Layer 3 of a small transformer language model trained on English Wikipedia (10 layers, counted from 0, width 128).
A neuron's activation on a vector x is GELU(gate . x) times (in . x), where the dot is the dot product.

Input weights of the MLP neurons that the questions are about. A number n stands for (n - 128) times 0.0036.
n23 gate: 175, 87, 116, 179, 167, 79, 109, 118, 204, 125, 91, 129, 156, 149, 181, 121, 90, 60, 123, 108, 139, 122, 147, 111, 152, 110, 198, 97, 128, 177, 151, 151, 94, 132, 81, 197, 157, 119, 176, 96, 187, 114, 135, 140, 92, 110, 150, 207, 105, 65, 165, 98, 196, 160, 169, 109, 97, 169, 99, 66, 164, 80, 124, 68, 176, 81, 179, 154, 95, 160, 150, 183, 88, 117, 135, 129, 108, 141, 53, 111, 118, 125, 194, 137, 145, 160, 110, 146, 127, 106, 154, 190, 123, 147, 157, 167, 118, 125, 111, 42, 95, 118, 133, 135, 143, 98, 86, 83, 176, 158, 90, 102, 109, 152, 128, 141, 152, 132, 115, 54, 143, 99, 145, 158, 80, 150, 169, 172
n58 gate: 82, 74, 117, 122, 230, 175, 107, 36, 120, 190, 170, 102, 97, 78, 103, 105, 147, 195, 141, 112, 125, 145, 161, 129, 106, 88, 139, 109, 127, 114, 150, 135, 157, 119, 86, 137, 136, 178, 178, 131, 149, 175, 145, 128, 174, 81, 106, 111, 146, 94, 131, 72, 142, 183, 177, 139, 197, 171, 153, 92, 167, 34, 137, 180, 100, 131, 114, 68, 148, 85, 122, 143, 107, 71, 162, 137, 93, 144, 185, 127, 95, 169, 114, 158, 110, 102, 152, 116, 74, 109, 161, 110, 130, 157, 199, 77, 148, 154, 130, 124, 144, 131, 62, 123, 143, 115, 151, 124, 154, 98, 188, 114, 132, 47, 74, 179, 156, 197, 57, 166, 148, 110, 120, 154, 192, 40, 125, 111
n175 gate: 83, 132, 140, 160, 100, 59, 169, 147, 110, 131, 159, 115, 168, 147, 107, 97, 105, 143, 109, 105, 86, 132, 140, 179, 139, 146, 130, 135, 132, 129, 109, 105, 138, 148, 81, 59, 176, 184, 72, 73, 174, 119, 128, 133, 163, 157, 124, 132, 186, 122, 146, 205, 92, 123, 115, 114, 136, 90, 119, 85, 130, 159, 87, 138, 179, 23, 97, 98, 82, 81, 84, 122, 83, 115, 130, 144, 162, 169, 148, 216, 164, 122, 167, 113, 143, 147, 78, 139, 85, 93, 123, 167, 182, 107, 101, 55, 151, 112, 133, 107, 151, 79, 119, 145, 74, 137, 107, 95, 189, 111, 82, 139, 142, 147, 172, 174, 102, 200, 102, 170, 196, 93, 147, 55, 141, 89, 140, 129
n201 gate: 128, 78, 154, 118, 100, 139, 100, 78, 115, 83, 78, 149, 142, 141, 134, 152, 136, 157, 115, 97, 156, 95, 120, 135, 156, 103, 124, 161, 159, 126, 140, 114, 143, 137, 98, 116, 143, 101, 206, 144, 119, 124, 119, 113, 140, 118, 142, 111, 91, 78, 159, 111, 150, 139, 179, 130, 109, 114, 145, 95, 92, 129, 147, 104, 145, 59, 147, 84, 98, 180, 83, 174, 218, 169, 157, 133, 131, 148, 92, 117, 83, 143, 36, 129, 104, 21, 164, 128, 106, 112, 87, 158, 161, 191, 180, 181, 128, 86, 176, 119, 134, 137, 135, 144, 130, 102, 83, 135, 92, 154, 144, 134, 109, 149, 175, 118, 73, 131, 129, 99, 186, 104, 98, 122, 185, 123, 152, 166
n461 gate: 130, 114, 123, 98, 144, 158, 135, 102, 75, 62, 156, 107, 148, 179, 78, 134, 104, 91, 152, 135, 171, 161, 121, 125, 64, 113, 141, 151, 137, 147, 123, 90, 105, 142, 103, 142, 129, 168, 182, 100, 114, 169, 120, 163, 98, 67, 81, 136, 212, 216, 103, 123, 177, 117, 149, 163, 94, 156, 149, 130, 168, 160, 56, 138, 85, 120, 48, 121, 146, 177, 201, 123, 113, 68, 172, 106, 211, 219, 187, 141, 157, 117, 170, 124, 144, 146, 145, 103, 98, 133, 164, 68, 161, 126, 175, 138, 103, 134, 127, 150, 139, 110, 80, 129, 95, 223, 109, 133, 121, 98, 49, 132, 199, 68, 115, 96, 120, 54, 79, 86, 43, 117, 133, 176, 121, 146, 157, 190
n495 gate: 149, 92, 107, 97, 60, 214, 80, 160, 181, 54, 147, 82, 84, 152, 109, 103, 98, 106, 97, 46, 123, 59, 103, 176, 145, 132, 169, 147, 84, 96, 70, 94, 93, 128, 110, 155, 113, 109, 119, 105, 82, 93, 137, 179, 127, 222, 89, 83, 124, 151, 113, 115, 55, 149, 131, 153, 126, 155, 168, 173, 131, 165, 110, 151, 103, 146, 176, 121, 171, 197, 165, 162, 18, 115, 89, 83, 160, 65, 144, 131, 124, 125, 240, 141, 176, 201, 98, 52, 164, 122, 163, 116, 100, 124, 44, 235, 29, 119, 178, 153, 175, 146, 134, 118, 212, 104, 137, 134, 191, 77, 121, 160, 122, 88, 164, 81, 151, 59, 177, 128, 125, 214, 163, 135, 134, 112, 96, 73
n501 gate: 157, 128, 128, 209, 155, 104, 46, 138, 111, 122, 109, 94, 80, 173, 99, 151, 172, 135, 111, 99, 152, 134, 126, 146, 122, 44, 144, 117, 192, 160, 222, 121, 114, 168, 78, 127, 189, 95, 108, 139, 106, 133, 73, 137, 155, 186, 131, 115, 97, 89, 197, 133, 99, 114, 190, 153, 102, 100, 122, 174, 92, 92, 110, 115, 193, 101, 108, 122, 130, 88, 37, 115, 72, 117, 169, 85, 172, 154, 148, 126, 108, 106, 126, 111, 99, 126, 185, 132, 132, 134, 101, 102, 135, 173, 115, 73, 104, 128, 142, 139, 157, 73, 142, 172, 106, 99, 118, 88, 128, 153, 123, 137, 95, 118, 91, 127, 90, 175, 141, 124, 117, 129, 136, 143, 140, 91, 144, 115
n23 in: 138, 202, 139, 110, 116, 102, 120, 47, 150, 90, 101, 169, 99, 146, 170, 165, 153, 160, 117, 135, 249, 134, 88, 105, 141, 95, 141, 125, 125, 166, 155, 150, 123, 154, 92, 119, 159, 59, 162, 163, 75, 132, 99, 113, 147, 125, 181, 213, 158, 25, 167, 94, 148, 156, 155, 115, 104, 150, 90, 105, 60, 82, 91, 123, 155, 138, 132, 91, 121, 59, 140, 114, 119, 148, 210, 136, 91, 70, 131, 176, 125, 108, 144, 118, 69, 111, 87, 128, 87, 93, 131, 84, 136, 82, 138, 144, 134, 175, 71, 110, 87, 196, 182, 171, 109, 147, 94, 105, 179, 57, 63, 159, 107, 115, 124, 84, 158, 171, 138, 107, 145, 96, 151, 136, 95, 130, 186, 205
n58 in: 179, 118, 118, 150, 136, 107, 142, 148, 130, 149, 129, 128, 182, 137, 110, 152, 138, 138, 91, 123, 140, 144, 184, 142, 180, 147, 139, 140, 135, 102, 178, 155, 165, 117, 155, 129, 190, 192, 146, 121, 106, 184, 55, 102, 114, 92, 117, 150, 220, 33, 78, 133, 116, 107, 145, 100, 90, 207, 151, 121, 120, 68, 43, 170, 116, 125, 121, 93, 125, 131, 178, 145, 153, 130, 118, 162, 133, 172, 124, 155, 102, 122, 69, 135, 133, 130, 113, 199, 41, 157, 136, 183, 92, 155, 191, 125, 128, 95, 95, 123, 139, 159, 114, 129, 150, 114, 153, 104, 136, 113, 161, 121, 136, 114, 144, 129, 158, 89, 151, 193, 187, 207, 184, 154, 59, 159, 113, 74
n175 in: 174, 124, 112, 107, 96, 184, 93, 210, 122, 134, 119, 136, 88, 210, 128, 205, 64, 144, 153, 88, 76, 159, 130, 123, 101, 183, 104, 121, 83, 126, 115, 86, 168, 186, 85, 128, 117, 123, 97, 104, 154, 145, 158, 155, 145, 234, 110, 149, 83, 68, 110, 76, 133, 87, 134, 165, 166, 164, 165, 114, 135, 119, 176, 139, 147, 127, 103, 184, 61, 97, 162, 94, 125, 201, 115, 211, 72, 175, 139, 37, 51, 83, 87, 88, 161, 159, 114, 135, 161, 156, 164, 147, 155, 121, 173, 158, 120, 116, 156, 79, 123, 156, 56, 171, 138, 82, 130, 136, 156, 141, 121, 68, 129, 174, 234, 207, 120, 144, 180, 117, 122, 114, 183, 109, 181, 78, 129, 163
n201 in: 130, 178, 164, 111, 148, 90, 173, 100, 126, 139, 131, 106, 150, 149, 136, 160, 111, 54, 29, 63, 103, 137, 94, 60, 143, 134, 124, 190, 178, 149, 106, 175, 178, 103, 143, 194, 90, 125, 167, 130, 189, 162, 115, 150, 43, 177, 143, 108, 110, 193, 51, 101, 146, 133, 164, 92, 103, 89, 88, 115, 97, 115, 65, 124, 105, 70, 170, 114, 108, 129, 81, 140, 122, 127, 128, 164, 107, 108, 118, 142, 158, 140, 85, 215, 77, 84, 147, 172, 111, 102, 70, 121, 131, 113, 117, 114, 134, 115, 92, 135, 96, 204, 159, 161, 105, 141, 91, 182, 162, 113, 150, 169, 179, 147, 117, 120, 110, 153, 184, 119, 117, 142, 82, 143, 155, 156, 113, 154
n461 in: 165, 120, 125, 118, 103, 70, 150, 138, 147, 40, 135, 112, 162, 132, 156, 143, 143, 184, 142, 149, 76, 163, 77, 131, 155, 91, 156, 122, 142, 159, 152, 136, 148, 94, 145, 130, 152, 82, 79, 57, 182, 121, 72, 106, 151, 80, 130, 99, 117, 110, 105, 176, 123, 154, 126, 148, 89, 67, 114, 138, 222, 85, 152, 185, 129, 178, 145, 227, 88, 92, 129, 173, 85, 100, 207, 106, 159, 173, 90, 78, 144, 197, 156, 164, 135, 95, 84, 82, 138, 138, 121, 125, 109, 140, 190, 194, 141, 127, 179, 137, 146, 129, 159, 100, 117, 222, 76, 197, 146, 145, 187, 113, 157, 202, 94, 140, 114, 117, 127, 138, 158, 166, 126, 107, 135, 71, 150, 177
n495 in: 123, 108, 118, 172, 103, 179, 130, 135, 155, 145, 162, 190, 164, 157, 55, 166, 130, 38, 119, 33, 64, 22, 114, 36, 172, 114, 155, 44, 165, 75, 71, 176, 161, 149, 83, 115, 114, 108, 183, 75, 110, 100, 25, 186, 104, 152, 112, 148, 91, 136, 146, 156, 122, 133, 112, 152, 140, 154, 70, 129, 108, 132, 132, 130, 109, 107, 152, 113, 152, 173, 190, 91, 112, 123, 139, 146, 135, 155, 53, 245, 174, 153, 102, 129, 169, 105, 64, 112, 78, 156, 74, 163, 137, 95, 109, 176, 93, 159, 191, 99, 82, 180, 182, 128, 115, 140, 84, 56, 154, 141, 164, 122, 152, 112, 97, 105, 150, 167, 191, 176, 153, 154, 210, 123, 156, 126, 117, 85
n501 in: 156, 180, 160, 137, 114, 120, 73, 95, 201, 116, 137, 131, 122, 136, 130, 146, 153, 91, 78, 102, 145, 146, 134, 162, 136, 93, 107, 102, 170, 137, 153, 82, 120, 170, 99, 131, 205, 86, 152, 161, 144, 118, 103, 126, 135, 134, 101, 127, 85, 98, 105, 129, 85, 91, 128, 137, 115, 126, 122, 156, 99, 80, 131, 104, 159, 108, 152, 95, 114, 160, 110, 92, 139, 84, 156, 117, 122, 152, 82, 160, 96, 134, 208, 113, 82, 149, 161, 113, 143, 168, 87, 94, 124, 100, 153, 133, 118, 122, 142, 186, 173, 80, 157, 129, 150, 116, 165, 137, 133, 46, 111, 119, 131, 191, 124, 128, 131, 157, 173, 73, 125, 138, 163, 98, 105, 107, 175, 105

Each question shows a token from some text and the vector x that enters the MLP there. A number n stands for (n - 128) times 0.045.

"ia": 103, 144, 141, 171, 132, 125, 92, 108, 126, 106, 103, 151, 116, 108, 142, 112, 115, 136, 102, 165, 104, 113, 134, 118, 146, 102, 151, 113, 142, 105, 115, 179, 168, 112, 72, 105, 145, 115, 150, 157, 154, 122, 124, 153, 121, 91, 140, 143, 122, 137, 115, 138, 79, 138, 110, 124, 112, 145, 101, 129, 151, 120, 141, 165, 120, 124, 145, 122, 118, 144, 98, 130, 112, 159, 171, 132, 141, 205, 110, 155, 128, 142, 120, 126, 119, 150, 138, 138, 115, 152, 121, 124, 130, 117, 153, 155, 126, 115, 129, 147, 108, 129, 124, 166, 147, 91, 133, 123, 114, 139, 84, 152, 110, 124, 149, 127, 138, 92, 166, 149, 132, 128, 108, 154, 115, 151, 138, 78
Which of these neurons fires most? n501

"e": 116, 145, 156, 152, 138, 126, 144, 104, 132, 126, 142, 160, 104, 132, 148, 120, 107, 168, 131, 159, 126, 101, 124, 129, 122, 159, 147, 128, 110, 155, 122, 164, 132, 145, 108, 115, 129, 87, 96, 147, 141, 133, 97, 135, 108, 174, 140, 165, 122, 124, 135, 119, 131, 97, 88, 131, 115, 125, 91, 85, 153, 166, 132, 136, 144, 115, 142, 123, 135, 123, 129, 149, 147, 140, 158, 104, 132, 195, 114, 129, 120, 150, 156, 130, 127, 189, 129, 120, 138, 157, 118, 156, 142, 116, 103, 126, 124, 156, 133, 142, 144, 125, 85, 145, 178, 105, 137, 103, 119, 84, 102, 116, 121, 107, 121, 90, 144, 93, 145, 128, 170, 114, 106, 110, 133, 149, 122, 109
Which neuron fires most, and how strongly? n23, at about 1.8

" P": 125, 133, 133, 108, 157, 151, 115, 124, 153, 102, 137, 133, 148, 132, 136, 138, 121, 174, 82, 167, 141, 101, 120, 133, 123, 107, 181, 135, 118, 162, 120, 150, 138, 132, 95, 161, 137, 100, 141, 154, 155, 120, 99, 104, 169, 141, 115, 136, 134, 143, 113, 138, 148, 134, 133, 118, 124, 140, 94, 83, 150, 136, 151, 139, 145, 173, 134, 108, 105, 173, 118, 132, 157, 154, 125, 142, 157, 154, 159, 100, 145, 160, 111, 103, 115, 140, 156, 160, 83, 163, 122, 154, 81, 136, 123, 146, 135, 81, 126, 130, 131, 109, 111, 130, 84, 133, 99, 134, 108, 158, 169, 104, 141, 121, 123, 119, 148, 91, 152, 161, 115, 126, 151, 100, 122, 120, 137, 121
Which of these neurons fires most? n58

" |": 117, 142, 151, 119, 113, 159, 132, 135, 138, 129, 82, 127, 122, 151, 105, 123, 101, 151, 113, 155, 128, 114, 173, 149, 109, 154, 170, 120, 138, 103, 157, 149, 103, 155, 92, 148, 140, 116, 131, 145, 178, 107, 118, 96, 166, 124, 113, 150, 171, 104, 106, 122, 75, 152, 169, 84, 136, 187, 127, 148, 145, 134, 127, 106, 132, 121, 117, 111, 70, 172, 115, 114, 127, 137, 107, 145, 151, 161, 109, 128, 133, 139, 154, 111, 105, 129, 138, 143, 173, 151, 115, 118, 135, 117, 131, 122, 131, 119, 120, 138, 116, 133, 90, 129, 101, 132, 126, 139, 116, 111, 162, 130, 136, 101, 83, 122, 117, 122, 161, 143, 157, 135, 109, 129, 158, 120, 149, 117
Which of these neurons fires most? n58

" E": 130, 125, 164, 131, 136, 159, 139, 128, 128, 74, 108, 140, 130, 149, 133, 146, 107, 147, 93, 145, 164, 109, 113, 131, 156, 116, 164, 122, 163, 140, 162, 156, 118, 116, 121, 168, 137, 126, 120, 157, 129, 112, 124, 91, 130, 127, 148, 128, 140, 110, 148, 128, 159, 127, 136, 125, 127, 147, 127, 124, 130, 148, 158, 138, 152, 169, 116, 116, 112, 156, 130, 129, 153, 125, 137, 143, 129, 177, 173, 102, 142, 165, 105, 127, 104, 172, 156, 122, 131, 139, 109, 177, 75, 125, 121, 134, 144, 99, 132, 158, 121, 138, 131, 125, 69, 118, 104, 140, 114, 145, 171, 83, 150, 140, 171, 129, 168, 91, 134, 144, 107, 116, 143, 140, 151, 141, 129, 106
Which two neurons fire most, strongest first? n461, n495

" T": 96, 110, 133, 92, 158, 148, 114, 135, 117, 80, 112, 121, 132, 143, 141, 153, 130, 165, 111, 160, 128, 115, 118, 139, 129, 108, 160, 131, 122, 149, 142, 145, 115, 144, 137, 154, 139, 92, 104, 153, 125, 110, 148, 117, 175, 126, 113, 124, 156, 121, 124, 120, 157, 144, 112, 104, 115, 158, 127, 95, 118, 113, 101, 124, 111, 160, 150, 84, 118, 153, 122, 145, 149, 150, 135, 112, 132, 201, 125, 123, 117, 152, 108, 114, 125, 140, 123, 154, 45, 186, 116, 124, 110, 154, 136, 123, 138, 104, 124, 124, 114, 132, 95, 117, 119, 123, 99, 158, 150, 137, 145, 111, 151, 133, 120, 106, 163, 109, 152, 108, 110, 125, 149, 152, 135, 95, 140, 126
Which neuron fires most, and how strongly? n58, at about 7.5

"i": 113, 129, 131, 119, 124, 115, 116, 128, 145, 137, 70, 130, 125, 121, 145, 120, 119, 169, 114, 148, 129, 98, 119, 153, 135, 118, 131, 180, 112, 112, 126, 181, 151, 120, 111, 115, 100, 104, 151, 153, 124, 151, 142, 95, 121, 158, 172, 156, 122, 124, 116, 116, 103, 127, 124, 107, 161, 191, 137, 139, 128, 150, 112, 154, 119, 129, 175, 143, 111, 133, 97, 141, 109, 143, 160, 118, 123, 190, 96, 147, 103, 154, 103, 95, 105, 154, 147, 121, 126, 152, 117, 139, 122, 147, 108, 123, 97, 124, 116, 141, 90, 138, 91, 101, 138, 122, 116, 101, 112, 114, 90, 149, 144, 137, 104, 106, 124, 140, 161, 133, 121, 137, 100, 149, 112, 131, 109, 107
Which neuron fires most, and how strongly? n201, at about 1.3

"|": 97, 168, 137, 135, 145, 154, 144, 137, 141, 146, 122, 154, 117, 143, 120, 139, 112, 128, 156, 164, 166, 123, 143, 142, 121, 106, 133, 132, 130, 132, 149, 169, 100, 157, 150, 150, 151, 84, 141, 155, 119, 79, 131, 109, 137, 112, 139, 148, 149, 139, 96, 119, 121, 136, 140, 110, 106, 134, 122, 128, 153, 134, 113, 112, 187, 132, 137, 106, 75, 145, 157, 132, 111, 144, 106, 183, 130, 166, 167, 163, 128, 139, 158, 122, 86, 124, 138, 144, 114, 122, 98, 126, 138, 160, 161, 154, 146, 96, 153, 138, 136, 120, 111, 141, 160, 107, 125, 124, 108, 143, 143, 101, 135, 154, 109, 131, 109, 107, 146, 148, 106, 161, 135, 122, 131, 109, 154, 107
Which of these neurons fires most? n501

"ank": 101, 142, 89, 129, 142, 110, 112, 131, 116, 140, 150, 148, 129, 129, 160, 129, 112, 159, 104, 163, 79, 109, 138, 117, 122, 138, 171, 125, 101, 116, 139, 168, 127, 147, 111, 158, 111, 83, 137, 142, 54, 106, 115, 109, 106, 141, 167, 151, 137, 115, 91, 172, 162, 135, 127, 110, 120, 144, 118, 143, 107, 121, 81, 145, 134, 182, 127, 149, 115, 71, 145, 131, 170, 139, 116, 136, 130, 176, 124, 85, 129, 144, 130, 93, 137, 107, 141, 151, 143, 143, 127, 118, 94, 126, 124, 144, 143, 109, 140, 156, 148, 115, 99, 129, 126, 100, 114, 167, 134, 147, 119, 169, 126, 131, 106, 85, 124, 115, 167, 95, 156, 139, 119, 140, 136, 122, 128, 123
Which two neurons fire most, strongest first? n495, n501

",": 130, 157, 192, 166, 125, 118, 122, 111, 122, 115, 131, 163, 121, 145, 116, 100, 134, 153, 97, 150, 134, 125, 173, 119, 122, 142, 176, 174, 133, 155, 155, 151, 146, 154, 111, 132, 132, 100, 127, 141, 92, 135, 154, 114, 131, 134, 142, 144, 162, 127, 92, 98, 131, 127, 133, 115, 139, 161, 144, 111, 132, 101, 130, 107, 140, 123, 147, 113, 65, 194, 155, 136, 149, 107, 142, 131, 116, 158, 97, 102, 148, 112, 137, 107, 122, 135, 142, 116, 89, 128, 102, 117, 154, 166, 113, 89, 113, 105, 98, 147, 133, 146, 114, 145, 144, 115, 93, 147, 135, 111, 127, 124, 130, 111, 116, 129, 107, 105, 159, 161, 152, 106, 122, 122, 147, 113, 128, 119
Which of these neurons fires most? n201

"hen": 112, 146, 143, 133, 137, 135, 122, 124, 126, 109, 88, 152, 121, 107, 177, 111, 138, 115, 140, 120, 127, 125, 125, 107, 158, 97, 213, 122, 117, 91, 136, 169, 126, 139, 116, 124, 111, 94, 123, 135, 176, 116, 129, 120, 80, 161, 184, 132, 120, 121, 79, 96, 91, 119, 120, 133, 128, 132, 92, 150, 100, 124, 106, 131, 151, 111, 112, 119, 156, 128, 152, 138, 125, 129, 151, 159, 155, 220, 135, 129, 78, 126, 126, 128, 124, 148, 139, 114, 121, 110, 108, 135, 134, 124, 154, 103, 130, 146, 133, 134, 124, 155, 123, 138, 134, 111, 86, 136, 99, 133, 98, 130, 139, 100, 145, 150, 146, 101, 137, 122, 92, 148, 132, 108, 144, 125, 145, 131
Which neuron fires most, and how strongly? n23, at about 3.4

"n": 121, 122, 175, 122, 103, 109, 141, 160, 93, 128, 119, 155, 117, 84, 175, 125, 131, 119, 123, 165, 164, 117, 133, 102, 124, 134, 116, 162, 127, 181, 150, 156, 132, 147, 108, 109, 127, 97, 121, 142, 37, 126, 138, 117, 144, 133, 178, 135, 142, 146, 110, 130, 118, 139, 135, 113, 158, 179, 126, 149, 145, 106, 98, 140, 142, 112, 141, 122, 122, 91, 129, 81, 140, 92, 158, 127, 134, 161, 132, 112, 141, 151, 127, 106, 140, 160, 152, 154, 122, 155, 112, 160, 126, 129, 141, 119, 126, 138, 165, 155, 124, 146, 125, 125, 162, 106, 97, 152, 110, 119, 110, 144, 135, 99, 107, 155, 138, 108, 182, 129, 149, 162, 121, 127, 142, 126, 99, 123
Which of these neurons fires most? n495

"or": 125, 116, 128, 105, 122, 112, 127, 91, 148, 171, 157, 145, 108, 100, 136, 126, 118, 132, 109, 150, 130, 103, 101, 142, 113, 135, 178, 152, 139, 141, 162, 154, 166, 128, 144, 92, 137, 115, 142, 135, 44, 138, 131, 75, 118, 129, 128, 168, 154, 116, 134, 175, 115, 127, 130, 111, 151, 161, 142, 122, 130, 127, 155, 138, 128, 135, 115, 149, 108, 146, 135, 125, 126, 152, 130, 123, 158, 171, 98, 90, 111, 141, 113, 117, 111, 129, 129, 139, 174, 156, 102, 124, 130, 171, 128, 98, 137, 124, 118, 141, 140, 122, 108, 99, 163, 122, 133, 130, 103, 126, 144, 148, 168, 108, 102, 116, 157, 98, 181, 156, 106, 128, 88, 135, 161, 108, 90, 97
Which neuron fires most, and how strongly? n58, at about 2.4

"ut": 113, 130, 120, 131, 96, 127, 109, 129, 134, 166, 159, 119, 121, 79, 147, 134, 126, 135, 116, 152, 83, 110, 115, 161, 95, 111, 118, 166, 142, 135, 148, 159, 170, 128, 110, 120, 168, 90, 133, 164, 68, 106, 99, 135, 129, 125, 184, 143, 141, 116, 151, 123, 87, 131, 102, 117, 137, 155, 127, 147, 156, 139, 106, 151, 115, 116, 123, 103, 125, 136, 162, 127, 120, 150, 139, 161, 117, 194, 109, 101, 126, 154, 125, 118, 118, 125, 147, 160, 138, 157, 124, 135, 168, 140, 115, 136, 142, 119, 145, 157, 132, 132, 122, 131, 166, 90, 109, 127, 113, 129, 151, 120, 125, 101, 116, 142, 139, 97, 182, 158, 120, 152, 165, 140, 123, 127, 117, 111
Which three neurons fire most, strongest first? n495, n58, n501

" (": 100, 143, 170, 139, 136, 116, 142, 121, 141, 122, 106, 132, 145, 144, 117, 137, 89, 163, 110, 139, 124, 135, 166, 113, 132, 134, 153, 135, 137, 115, 151, 154, 117, 146, 150, 103, 102, 95, 121, 175, 151, 79, 135, 128, 171, 168, 129, 128, 165, 116, 106, 139, 155, 145, 158, 108, 128, 102, 141, 123, 156, 125, 145, 130, 135, 108, 140, 142, 71, 167, 125, 88, 109, 132, 151, 143, 137, 170, 123, 136, 111, 135, 127, 118, 105, 166, 143, 120, 74, 149, 124, 163, 126, 125, 141, 84, 85, 110, 118, 136, 143, 115, 126, 127, 83, 142, 132, 160, 130, 109, 162, 134, 135, 113, 82, 105, 116, 116, 136, 139, 109, 143, 128, 119, 133, 138, 137, 100
Which neuron fires most, and how strongly? n501, at about 1.3

"ary": 83, 156, 121, 120, 130, 133, 144, 126, 132, 157, 187, 114, 129, 115, 142, 115, 146, 155, 101, 172, 122, 118, 138, 140, 135, 115, 147, 166, 173, 158, 139, 147, 151, 117, 98, 124, 122, 93, 120, 149, 125, 107, 111, 99, 123, 66, 172, 151, 122, 117, 120, 137, 52, 129, 134, 131, 118, 138, 150, 132, 119, 103, 115, 162, 129, 137, 103, 131, 126, 151, 114, 129, 126, 165, 107, 128, 131, 192, 73, 144, 144, 148, 123, 120, 103, 153, 125, 89, 107, 135, 98, 168, 143, 96, 120, 128, 112, 114, 164, 134, 129, 146, 135, 100, 119, 122, 106, 120, 106, 118, 107, 150, 128, 107, 153, 119, 146, 88, 136, 113, 94, 104, 125, 118, 110, 144, 143, 108
Which of these neurons fires most? n461

".": 112, 155, 123, 160, 118, 139, 139, 125, 116, 148, 96, 155, 134, 146, 108, 104, 117, 116, 80, 146, 145, 129, 148, 120, 122, 131, 181, 168, 145, 171, 153, 134, 144, 160, 101, 131, 108, 115, 141, 168, 116, 105, 110, 85, 155, 142, 135, 151, 139, 114, 112, 141, 109, 122, 129, 127, 154, 137, 132, 114, 152, 147, 121, 119, 122, 128, 104, 102, 91, 163, 150, 137, 126, 138, 126, 170, 134, 179, 105, 121, 130, 143, 144, 107, 123, 137, 137, 163, 94, 161, 105, 99, 154, 88, 123, 101, 120, 112, 117, 156, 139, 116, 117, 141, 95, 113, 133, 133, 117, 131, 194, 104, 108, 118, 87, 129, 104, 117, 151, 156, 149, 108, 125, 156, 149, 113, 105, 157
Which three neurons fire most, strongest first? n501, n58, n201

" S": 131, 142, 150, 124, 164, 143, 99, 127, 119, 91, 139, 149, 113, 134, 118, 131, 116, 142, 93, 167, 131, 113, 114, 131, 152, 109, 182, 128, 138, 165, 137, 170, 130, 117, 110, 170, 121, 101, 88, 150, 143, 104, 130, 89, 163, 107, 130, 117, 131, 123, 134, 126, 144, 104, 135, 116, 112, 143, 119, 104, 140, 136, 150, 131, 141, 147, 126, 119, 92, 142, 125, 115, 144, 114, 111, 137, 147, 161, 147, 110, 133, 165, 125, 89, 110, 150, 133, 146, 64, 163, 130, 141, 98, 155, 106, 159, 128, 83, 124, 149, 151, 142, 117, 157, 106, 144, 92, 123, 129, 155, 152, 89, 139, 94, 110, 132, 174, 94, 151, 141, 123, 126, 137, 130, 132, 124, 117, 141
Which two neurons fire most, strongest first? n461, n58

"S": 111, 126, 144, 117, 169, 154, 132, 121, 134, 126, 140, 143, 102, 126, 124, 118, 130, 147, 97, 162, 120, 102, 131, 123, 137, 123, 169, 139, 154, 85, 141, 146, 140, 130, 119, 155, 132, 124, 93, 160, 165, 110, 121, 111, 152, 120, 111, 149, 104, 123, 128, 160, 94, 108, 100, 111, 135, 172, 138, 116, 160, 138, 120, 122, 123, 137, 106, 102, 115, 106, 130, 117, 106, 134, 89, 187, 145, 185, 92, 163, 137, 137, 133, 120, 148, 147, 185, 153, 76, 124, 128, 138, 104, 154, 143, 163, 101, 115, 97, 139, 130, 124, 109, 154, 101, 159, 87, 125, 137, 148, 148, 136, 137, 115, 146, 139, 125, 110, 179, 114, 139, 112, 152, 116, 135, 152, 100, 145
Which two neurons fire most, strongest first? n175, n58

".\n\n": 115, 157, 157, 185, 135, 121, 148, 103, 135, 161, 129, 156, 143, 152, 151, 128, 121, 150, 103, 127, 157, 112, 157, 93, 120, 143, 183, 134, 148, 159, 180, 136, 134, 146, 121, 150, 119, 117, 119, 136, 99, 107, 121, 75, 100, 126, 143, 147, 177, 112, 108, 148, 124, 152, 118, 111, 127, 131, 140, 107, 140, 155, 121, 108, 160, 142, 121, 104, 70, 160, 165, 146, 117, 133, 103, 159, 129, 164, 126, 102, 142, 107, 145, 112, 130, 109, 143, 128, 90, 140, 119, 111, 177, 135, 141, 118, 142, 119, 129, 145, 126, 139, 138, 146, 116, 126, 142, 134, 105, 140, 163, 103, 96, 134, 95, 110, 104, 125, 134, 130, 138, 132, 112, 161, 149, 113, 124, 114
Which three neurons fire most, strongest first? n23, n201, n58

" a": 163, 180, 127, 139, 134, 151, 152, 144, 119, 147, 118, 143, 122, 122, 151, 139, 109, 114, 106, 159, 142, 106, 145, 132, 148, 126, 120, 139, 154, 173, 136, 155, 168, 151, 104, 145, 126, 82, 123, 118, 129, 96, 115, 122, 141, 104, 146, 137, 154, 82, 136, 105, 144, 143, 105, 122, 132, 142, 138, 128, 115, 129, 165, 148, 125, 86, 126, 119, 104, 179, 137, 138, 157, 138, 142, 164, 137, 135, 198, 118, 140, 145, 127, 44, 124, 134, 186, 116, 111, 114, 129, 174, 150, 124, 140, 89, 131, 108, 155, 141, 141, 143, 111, 134, 134, 133, 134, 160, 130, 146, 131, 106, 131, 113, 112, 134, 143, 125, 153, 145, 118, 157, 111, 114, 155, 118, 120, 96
Which neuron fires most, and how strongly? n58, at about 1.2

"ond": 129, 164, 153, 107, 145, 104, 132, 152, 160, 127, 143, 123, 118, 140, 162, 136, 122, 169, 114, 154, 125, 120, 159, 125, 146, 215, 199, 141, 121, 120, 155, 141, 99, 140, 104, 94, 139, 88, 123, 153, 57, 165, 74, 134, 103, 136, 142, 128, 140, 134, 127, 166, 128, 133, 111, 134, 99, 188, 137, 155, 121, 134, 78, 145, 125, 136, 126, 128, 146, 151, 174, 143, 116, 118, 127, 125, 146, 188, 144, 129, 97, 140, 116, 114, 95, 145, 117, 110, 136, 139, 142, 126, 121, 129, 160, 114, 106, 121, 172, 133, 128, 136, 101, 118, 148, 111, 116, 142, 111, 124, 86, 127, 113, 128, 132, 115, 120, 111, 176, 129, 137, 124, 155, 116, 114, 134, 115, 107
Which neuron fires most, and how strongly? n495, at about 1.5